Layer 5 of a small transformer language model trained on English Wikipedia (15 layers, counted from 0, width 128).
A neuron's activation on a vector x is SiLU(gate . x) times (in . x), where the dot is the dot product.

Input weights of the MLP neurons that the questions are about. A number n stands for (n - 500) times 0.00083.
n65 gate: 509 512 391 694 639 412 542 466 432 614 704 500 430 500 491 864 409 496 276 635 754 513 496 659 748 269 530 659 648 478 584 819 328 666 945 299 425 220 172 466 416 751 522 585 445 694 504 431 512 534 425 522 482 456 632 553 492 470 394 572 573 561 416 547 361 618 558 318 246 470 339 529 500 315 407 598 521 566 664 495 645 487 504 576 273 675 459 317 478 581 744 693 423 530 479 529 213 666 538 610 379 841 380 521 479 787 566 439 437 367 553 748 590 591 620 536 513 317 600 474 465 681 522 648 473 708 744 335
n91 gate: 537 415 187 753 306 378 422 450 579 325 512 562 449 338 580 459 575 574 430 450 492 175 807 625 381 455 550 354 545 590 471 599 672 576 579 665 524 403 176 750 243 450 660 397 451 525 614 542 423 624 468 491 500 379 573 335 440 545 607 516 713 547 582 554 304 437 430 504 560 350 326 492 678 488 426 537 705 534 730 452 662 564 620 516 452 269 613 537 603 452 681 500 529 575 517 447 517 827 363 508 597 443 320 529 571 333 624 817 639 616 388 604 556 939 546 82 603 657 483 638 732 440 491 360 691 388 619 360
n168 gate: 647 632 456 286 433 452 597 500 418 584 472 504 766 492 592 561 469 306 484 352 297 542 324 368 483 241 237 600 333 458 561 619 330 668 539 268 380 438 544 488 540 746 811 516 513 626 492 329 560 496 680 411 440 491 699 354 634 504 439 602 593 420 460 365 362 332 353 524 589 690 802 600 542 409 741 418 409 420 581 739 442 559 445 365 397 492 301 545 683 656 731 433 682 664 361 460 492 611 627 415 662 517 310 635 681 822 530 688 192 411 589 652 618 554 508 352 614 697 710 260 368 372 555 667 436 570 660 406
n180 gate: 245 260 311 457 550 548 425 487 411 537 842 634 435 549 564 402 452 240 553 476 509 404 496 713 674 597 146 745 220 638 425 500 650 523 534 444 504 500 168 649 284 916 414 518 461 434 637 673 552 487 483 337 407 351 713 439 715 305 669 784 487 472 348 464 674 184 391 260 615 432 317 504 486 643 335 295 459 256 310 590 563 206 246 522 522 522 647 379 259 666 598 500 342 424 607 531 431 652 679 567 441 708 432 446 518 352 514 500 376 774 625 428 578 86 464 457 669 431 518 550 417 658 407 416 495 536 422 460
n192 gate: 358 726 587 453 533 417 460 411 56 333 377 439 416 545 603 323 404 344 488 602 381 335 464 723 554 400 419 579 492 596 668 610 448 396 679 436 405 332 631 439 776 289 578 375 399 584 393 508 405 374 500 795 344 428 571 381 348 480 476 593 334 479 646 585 278 651 521 745 467 308 488 460 546 574 367 456 590 504 556 363 431 571 625 427 642 429 579 601 752 556 546 462 655 565 399 392 395 520 557 552 586 581 659 524 956 594 421 682 636 437 651 557 726 389 439 349 496 695 787 221 630 479 403 415 713 431 749 351
n393 gate: 492 333 472 461 620 428 677 540 585 383 420 236 332 631 467 455 692 352 540 527 233 645 761 538 504 223 325 373 585 588 777 407 645 446 508 500 623 759 556 492 504 528 385 581 377 621 624 595 306 512 718 437 622 580 567 279 469 657 536 973 593 500 509 662 376 488 654 677 776 590 488 556 383 531 362 459 607 492 605 509 488 563 550 403 472 528 421 459 395 358 466 705 520 341 553 648 492 642 459 637 710 543 607 569 312 565 69 450 544 762 386 639 363 454 639 306 423 313 412 405 736 534 618 294 372 411 446 407
n65 in: 232 629 488 269 382 411 317 607 689 415 641 430 589 550 609 328 151 329 676 446 358 677 464 526 272 341 616 528 512 564 480 590 394 678 555 850 302 529 685 504 614 434 454 414 402 186 626 336 452 587 536 376 744 341 692 565 714 696 549 463 524 356 369 410 504 370 156 426 627 379 420 254 534 492 298 586 433 538 365 435 521 432 500 508 468 343 484 413 645 631 706 661 471 322 545 277 581 343 492 426 567 500 671 731 537 301 385 399 729 419 517 376 337 534 695 386 405 352 420 421 462 483 577 320 773 405 297 533
n91 in: 703 628 459 471 435 409 437 41 264 326 579 394 330 368 595 698 636 354 492 514 432 530 413 430 651 433 483 409 319 827 429 231 584 244 216 336 719 616 566 457 667 563 581 428 362 542 276 534 603 618 558 794 803 597 614 451 687 286 437 500 866 653 491 437 398 492 272 689 382 526 457 384 422 529 534 449 372 448 563 406 648 374 522 706 508 546 287 500 618 612 562 409 594 555 154 529 627 424 581 580 367 759 325 331 704 521 522 500 508 491 605 615 512 526 402 437 395 769 539 684 513 575 386 277 553 508 626 437
n168 in: 600 470 583 307 562 523 409 550 718 279 620 523 718 658 574 309 352 519 687 542 434 508 238 476 551 447 285 579 515 251 477 552 379 339 496 343 549 512 560 295 678 581 481 473 458 394 527 176 649 676 365 484 388 584 532 644 441 473 275 794 602 417 462 511 476 471 314 561 476 477 704 451 354 441 611 316 628 666 701 618 527 725 365 355 426 485 239 485 699 634 732 492 546 585 672 402 671 584 635 614 461 443 748 669 693 701 417 684 462 412 277 454 604 453 531 361 592 469 520 442 361 528 675 515 456 573 583 542
n180 in: 126 337 329 379 538 553 496 450 430 586 667 600 466 571 504 380 491 508 595 759 483 508 573 703 606 426 371 557 285 547 467 383 697 432 460 282 451 610 459 554 320 596 340 409 581 397 619 872 524 583 301 224 120 634 565 687 552 467 632 719 437 586 445 533 671 353 627 471 551 416 62 634 530 552 388 653 412 320 401 443 358 286 457 517 488 398 363 579 323 456 686 427 307 442 550 373 427 504 479 616 407 746 399 537 521 337 513 530 455 725 888 467 604 191 467 473 533 236 564 635 414 599 526 285 605 699 479 446
n192 in: 472 445 520 441 775 460 404 500 637 413 417 448 704 670 578 653 625 496 440 302 459 278 567 450 620 887 565 571 572 604 448 508 368 698 279 563 571 504 532 378 560 625 492 581 539 304 578 414 402 484 551 370 379 286 688 454 333 436 440 356 684 354 703 452 368 677 470 724 197 472 678 559 326 496 597 717 402 608 324 397 431 657 467 544 527 283 508 367 567 380 332 666 602 702 391 500 358 653 370 789 422 449 691 669 480 614 512 237 448 529 500 743 566 878 557 166 460 550 653 349 529 655 554 420 479 428 409 428
n393 in: 450 658 402 545 520 414 549 439 523 346 508 435 516 550 594 519 521 356 584 529 271 480 500 381 637 288 346 688 370 540 792 336 792 284 563 524 538 418 552 442 557 297 364 588 571 527 441 387 369 427 526 588 424 432 425 516 482 542 511 660 489 208 471 519 262 485 508 629 615 508 476 564 296 652 347 366 577 678 530 841 358 705 362 248 690 508 269 696 353 476 392 891 554 450 508 553 516 749 350 588 531 698 543 431 300 431 433 504 443 568 385 323 352 668 573 390 404 429 579 422 671 472 436 416 383 504 740 336

Each question shows a token from some text and the vector x that enters the MLP there. A number n stands for (n - 500) times 0.005.

"ic": 485 476 468 91 355 450 428 357 553 650 567 553 569 426 604 452 544 495 579 613 393 492 394 641 493 426 566 545 451 329 314 426 441 499 498 387 548 515 636 327 387 742 197 329 600 397 606 500 484 514 400 545 634 501 761 504 695 346 407 316 339 419 453 612 617 470 554 558 297 474 567 725 632 490 468 523 488 488 483 590 507 478 557 689 651 530 467 255 662 495 562 671 598 468 471 632 573 568 484 441 459 303 372 394 530 512 434 378 570 496 484 281 524 639 447 519 678 344 405 701 448 536 509 538 542 512 553 492
The neuron with the highest activation: n180

" of": 736 660 446 360 494 397 522 517 389 411 484 512 375 508 526 480 421 647 563 557 417 597 502 533 508 395 503 516 481 568 293 628 327 451 347 461 445 312 530 720 466 616 513 516 673 587 577 591 529 512 515 512 739 421 644 369 687 400 554 475 332 417 352 525 699 452 692 509 473 356 525 406 539 775 432 483 513 571 538 491 685 564 506 630 574 535 420 501 718 431 513 492 574 466 507 470 583 668 464 593 427 335 626 485 433 548 440 720 612 304 552 457 537 609 477 490 599 419 376 660 428 536 646 610 582 404 434 484
The neuron with the highest activation: n91

"n": 510 630 708 471 406 581 466 488 357 573 385 519 342 483 496 406 519 461 529 577 423 482 371 549 540 508 406 487 468 710 516 612 658 496 398 448 490 663 527 470 542 366 333 492 577 514 477 620 573 397 315 553 522 311 356 548 533 560 616 585 372 398 363 526 500 620 485 850 225 482 595 604 461 489 420 666 566 743 462 700 353 597 648 412 422 672 446 470 591 578 446 655 784 534 306 424 475 601 369 430 615 544 527 511 276 474 439 488 542 377 431 437 465 708 408 606 565 546 358 447 254 585 163 592 574 547 423 524
Which neuron fires most, and how strongly? n192, at about 0.36

".": 543 562 411 662 459 390 583 490 408 491 518 730 494 497 368 488 574 506 655 600 642 628 330 603 413 588 363 467 405 469 359 517 535 531 472 416 441 666 511 320 493 678 473 500 660 549 542 544 421 677 492 640 625 646 553 230 533 505 593 493 482 220 337 467 725 493 593 453 528 422 639 477 648 598 491 556 501 521 400 271 551 444 565 641 585 584 500 557 703 364 507 674 569 532 383 537 543 518 520 556 490 437 348 526 374 443 333 415 602 364 526 311 456 581 232 672 450 508 377 564 458 450 656 618 657 254 515 360
The neuron with the highest activation: n192

"uss": 568 521 580 460 256 547 486 462 515 654 607 655 371 630 490 416 455 519 392 594 419 366 470 443 289 488 540 488 466 632 455 600 493 565 453 402 588 419 641 581 437 381 359 525 575 403 442 705 559 469 304 563 547 258 632 165 510 457 656 387 274 445 538 614 510 616 477 439 424 529 676 600 607 512 483 689 442 701 547 695 654 332 480 545 689 486 310 354 703 532 445 450 674 561 312 390 536 502 320 408 480 641 530 515 435 672 326 608 427 649 452 536 513 338 488 554 661 442 467 626 528 586 624 624 576 292 417 518
Which neuron fires most, and how strongly? n393, at about 0.11

"'s": 406 555 505 542 489 442 462 437 261 441 630 421 351 678 595 325 478 647 482 681 633 545 403 468 329 400 443 552 508 427 251 620 519 552 443 306 465 481 415 432 438 575 446 413 463 522 506 558 475 611 512 568 593 618 559 465 626 693 553 415 248 470 408 575 545 511 468 451 382 448 588 454 655 584 529 569 534 510 534 518 589 372 646 582 742 540 387 401 791 465 544 607 438 614 462 653 460 626 409 498 465 192 377 608 576 549 545 607 606 422 551 414 469 626 643 637 464 441 467 717 440 560 498 581 430 446 558 339
The neuron with the highest activation: n393

" became": 547 423 407 497 352 561 499 447 382 607 592 595 430 485 516 501 652 565 702 573 519 688 532 510 472 430 525 577 420 533 395 628 642 413 531 302 404 299 519 620 505 569 466 478 611 594 464 602 554 670 547 539 552 556 508 401 591 631 485 344 376 494 487 603 874 575 585 481 735 362 470 363 668 492 437 479 400 520 433 501 756 368 797 482 672 452 502 407 787 483 321 658 555 493 561 563 584 599 320 493 557 365 481 572 347 615 383 547 515 317 611 589 294 680 365 522 541 637 461 640 520 371 529 364 736 494 551 633
The neuron with the highest activation: n168

"is": 450 642 517 489 519 578 609 581 484 350 636 722 570 583 465 458 621 504 369 611 724 595 424 589 240 328 425 532 460 594 546 497 555 422 378 339 590 473 531 379 541 502 420 400 675 449 622 420 530 624 235 428 443 413 609 547 505 512 454 564 343 390 460 749 696 525 389 538 581 497 649 789 570 471 474 559 311 564 623 353 432 512 458 560 491 652 529 390 637 434 350 480 537 387 610 661 518 525 353 291 291 396 631 545 566 473 424 476 520 341 454 593 505 666 366 640 430 584 391 617 388 558 440 638 475 355 486 373
Which neuron fires most, and how strongly? n91, at about 0.16

"/": 437 577 447 475 347 420 529 314 425 680 526 704 534 530 614 331 585 462 502 520 414 563 375 661 521 540 349 262 464 533 413 644 504 626 672 316 538 525 616 416 457 651 320 489 607 395 580 511 568 607 525 832 499 392 559 382 409 309 594 625 385 494 332 435 707 460 379 447 487 498 750 421 656 541 391 515 491 593 425 687 417 540 543 621 462 502 448 337 629 327 520 394 295 470 274 642 591 527 109 466 377 427 549 498 413 480 360 635 553 275 476 424 625 563 552 584 436 389 468 439 424 302 671 428 540 494 398 428
Which three neurons fire most, strongest first? n168, n393, n180

" |": 650 398 458 597 470 481 584 446 403 437 501 547 360 564 651 408 618 501 465 428 517 406 337 613 495 333 402 453 424 500 366 527 366 419 386 403 369 516 609 525 425 681 522 540 635 588 473 345 525 609 560 513 472 511 551 251 493 460 435 489 470 470 298 605 415 314 598 560 342 526 679 418 616 571 422 491 459 738 413 561 539 520 680 554 572 671 448 485 677 369 294 628 489 400 507 561 593 609 334 517 648 369 461 350 324 391 365 589 481 431 698 269 612 512 418 682 630 437 467 559 395 351 586 600 535 430 502 391
Which neuron fires most, and how strongly? n65, at about 0.15

" B": 421 530 581 456 444 565 517 464 383 529 698 516 307 578 734 393 448 438 441 611 298 479 319 500 440 608 470 580 391 488 463 657 566 420 449 439 514 478 480 563 511 525 565 435 550 435 571 637 405 594 552 469 650 424 557 313 546 335 578 471 459 599 409 496 737 711 559 505 362 704 594 336 620 440 453 698 450 490 518 557 581 551 534 589 402 529 492 415 756 411 502 601 417 379 427 470 574 557 490 527 526 609 450 512 384 455 363 728 474 369 182 556 487 495 446 560 676 338 372 495 466 616 663 508 489 519 592 371
The neuron with the highest activation: n65

" team": 449 451 679 600 491 470 474 566 461 661 503 665 393 492 628 493 530 394 415 734 347 479 591 532 584 705 363 623 433 444 349 461 467 567 439 226 548 540 498 493 574 594 538 355 557 574 575 523 382 624 359 611 625 542 660 503 513 536 419 575 410 355 339 539 759 660 720 609 211 341 624 389 404 533 452 573 332 584 386 519 512 556 482 583 543 584 408 193 650 448 237 555 360 658 412 450 630 692 343 551 462 433 529 348 529 609 493 661 483 367 461 437 640 457 567 605 485 517 479 634 474 500 695 390 540 459 706 440
Which neuron fires most, and how strongly? n192, at about 0.34

"ec": 274 365 395 421 416 418 592 545 574 339 525 575 512 421 498 493 432 556 553 538 633 576 440 598 224 387 414 668 542 719 351 558 528 357 523 383 512 487 404 596 690 664 412 474 590 406 383 633 533 529 414 509 422 348 553 460 599 277 597 522 500 449 274 539 549 441 388 599 294 699 490 555 577 550 463 565 776 586 403 474 505 459 680 634 435 568 503 271 670 292 410 545 559 258 446 671 735 608 466 433 382 698 501 526 444 468 388 552 427 562 509 468 378 741 519 602 634 274 466 629 386 361 470 559 694 448 528 502
The neuron with the highest activation: n180

" England": 486 381 477 535 498 607 492 644 398 462 520 605 282 429 583 402 658 505 563 655 525 498 501 521 464 549 341 627 500 391 224 528 442 514 445 467 582 359 457 478 483 590 363 462 675 512 506 598 427 540 327 617 511 493 533 465 629 577 588 353 490 479 598 524 363 625 530 390 234 488 608 459 728 488 456 510 302 417 496 542 650 398 440 619 501 491 434 475 740 477 541 492 469 517 348 496 611 639 258 476 383 377 396 500 502 450 305 646 406 405 470 574 552 599 438 904 533 317 444 669 426 736 490 437 639 373 326 306
Which neuron fires most, and how strongly? n393, at about 0.38

"In": 555 710 556 359 522 575 536 460 417 328 615 597 512 658 363 495 718 718 537 590 526 584 332 604 381 635 390 613 419 429 404 505 452 417 650 415 411 504 537 463 541 508 356 296 679 473 545 613 684 561 480 573 502 548 620 514 639 536 589 499 441 562 157 587 510 459 537 513 672 498 677 397 570 626 388 551 395 607 444 576 395 520 651 670 544 437 415 326 605 427 397 533 719 417 598 601 485 618 515 603 384 540 552 488 193 449 340 519 427 372 513 505 506 580 596 595 708 568 442 694 463 650 458 465 624 670 565 437
The neuron with the highest activation: n180

"lected": 536 333 291 508 327 541 430 475 520 665 574 465 353 422 509 443 691 598 558 727 474 465 609 608 557 435 556 477 437 560 313 610 455 556 717 364 582 422 469 526 446 680 528 468 679 511 541 545 432 383 384 349 576 394 781 416 587 514 546 368 316 417 287 576 869 625 542 486 462 523 505 485 626 596 397 509 428 400 321 492 544 470 760 565 619 455 394 391 639 547 286 455 519 369 608 326 651 546 493 584 508 449 417 450 319 495 382 509 565 356 513 550 502 488 500 789 425 409 430 424 465 438 713 586 642 422 334 429
The neuron with the highest activation: n180

"9": 523 440 481 428 355 402 501 499 397 542 507 574 206 547 573 381 621 705 400 677 456 431 490 466 529 386 414 506 479 484 449 599 537 347 485 425 537 513 552 517 686 533 619 425 663 409 638 663 536 613 395 597 536 464 584 543 702 528 529 513 481 481 416 499 487 530 539 657 387 518 569 477 546 690 616 522 505 635 394 578 571 372 580 795 394 480 497 545 782 231 551 596 325 685 526 564 645 587 431 572 499 436 331 350 432 449 381 442 460 337 285 585 674 615 421 585 565 445 463 422 494 598 600 428 645 528 544 338
Which neuron fires most, and how strongly? n91, at about 0.68

" public": 407 512 362 412 433 459 451 435 424 359 492 598 558 488 633 587 592 549 292 793 474 401 557 632 570 522 420 608 482 411 315 736 556 627 315 375 571 353 530 313 430 462 367 314 584 539 602 632 463 660 394 555 631 515 674 384 475 636 434 389 426 438 446 479 673 673 624 582 425 487 654 337 565 545 447 480 337 571 272 413 488 679 567 523 742 442 287 419 698 457 431 585 655 499 385 503 726 543 498 558 453 315 269 589 370 552 456 560 491 260 562 582 497 743 613 606 488 376 393 567 463 707 583 495 458 484 437 409
The two highest activations, in order: n91, n180

" $": 397 576 421 670 526 435 498 303 576 626 528 570 364 552 660 348 491 618 565 667 529 413 445 639 470 432 483 499 347 640 442 706 590 500 360 374 614 757 486 402 416 428 473 551 703 576 662 593 613 647 547 576 518 534 566 449 601 538 591 453 625 323 241 538 551 576 569 593 444 649 600 456 688 559 481 540 510 683 511 576 558 629 661 613 461 519 510 378 654 368 457 496 377 392 501 465 635 668 309 526 468 373 591 542 493 651 370 571 546 326 381 556 495 363 447 909 424 274 496 407 548 534 406 394 697 475 559 446
The two highest activations, in order: n192, n65

"wo": 476 419 667 426 361 358 496 730 390 625 495 410 349 576 738 291 606 686 701 729 559 344 499 445 284 405 323 637 517 821 398 497 572 419 420 524 486 464 574 377 716 618 425 406 565 398 619 511 517 592 521 619 650 430 642 365 451 476 526 284 477 541 325 483 691 457 633 489 513 649 540 523 591 483 521 528 383 571 555 388 332 538 645 485 513 381 463 307 714 490 415 615 471 582 330 364 411 501 478 611 507 349 247 366 441 491 389 407 568 456 433 517 394 639 599 781 480 587 459 629 397 553 615 410 558 486 456 465
Which neuron fires most, and how strongly? n168, at about 0.12

" k": 263 471 533 652 381 343 569 575 468 367 577 638 384 538 665 457 529 551 573 655 341 578 493 421 472 556 356 591 417 503 569 548 733 540 452 376 360 612 431 509 693 447 546 432 576 593 466 696 439 775 442 480 521 441 542 408 384 408 478 596 400 407 551 533 534 542 615 514 178 448 617 258 593 669 505 713 573 628 552 506 610 634 483 574 480 496 414 457 651 402 406 584 499 440 560 439 591 543 611 420 475 407 442 453 453 641 413 584 463 429 371 477 581 454 640 663 581 453 293 574 348 545 648 563 583 645 602 571
The neuron with the highest activation: n393

"it": 689 427 537 215 498 582 570 469 403 535 515 661 423 623 782 483 535 401 445 419 294 386 547 577 462 507 516 457 397 647 544 505 406 339 429 344 533 454 521 544 519 368 559 240 554 465 552 437 551 519 536 558 594 376 593 287 576 451 420 711 391 414 536 644 698 536 481 603 471 538 443 669 579 446 435 539 485 548 414 664 644 406 551 446 663 571 405 207 507 523 512 587 352 584 439 581 788 450 574 570 446 577 572 634 182 655 400 483 492 491 482 464 740 697 321 646 382 585 431 543 554 352 502 507 606 243 646 519
The neuron with the highest activation: n393

" Pol": 393 433 572 465 436 580 473 479 395 631 512 532 410 625 630 536 697 520 388 710 312 490 294 524 349 594 529 447 483 669 365 386 566 538 546 416 417 388 269 536 573 358 368 300 707 541 429 625 560 544 486 494 533 448 659 563 435 517 489 424 568 411 380 566 478 629 363 607 226 632 439 340 617 461 383 483 387 707 403 459 658 507 649 460 618 430 381 485 758 398 255 579 611 513 332 548 680 636 303 593 571 453 540 589 382 473 531 487 453 517 409 688 544 572 496 500 640 280 354 383 455 541 641 474 566 418 550 410
Which neuron fires most, and how strongly? n192, at about 0.4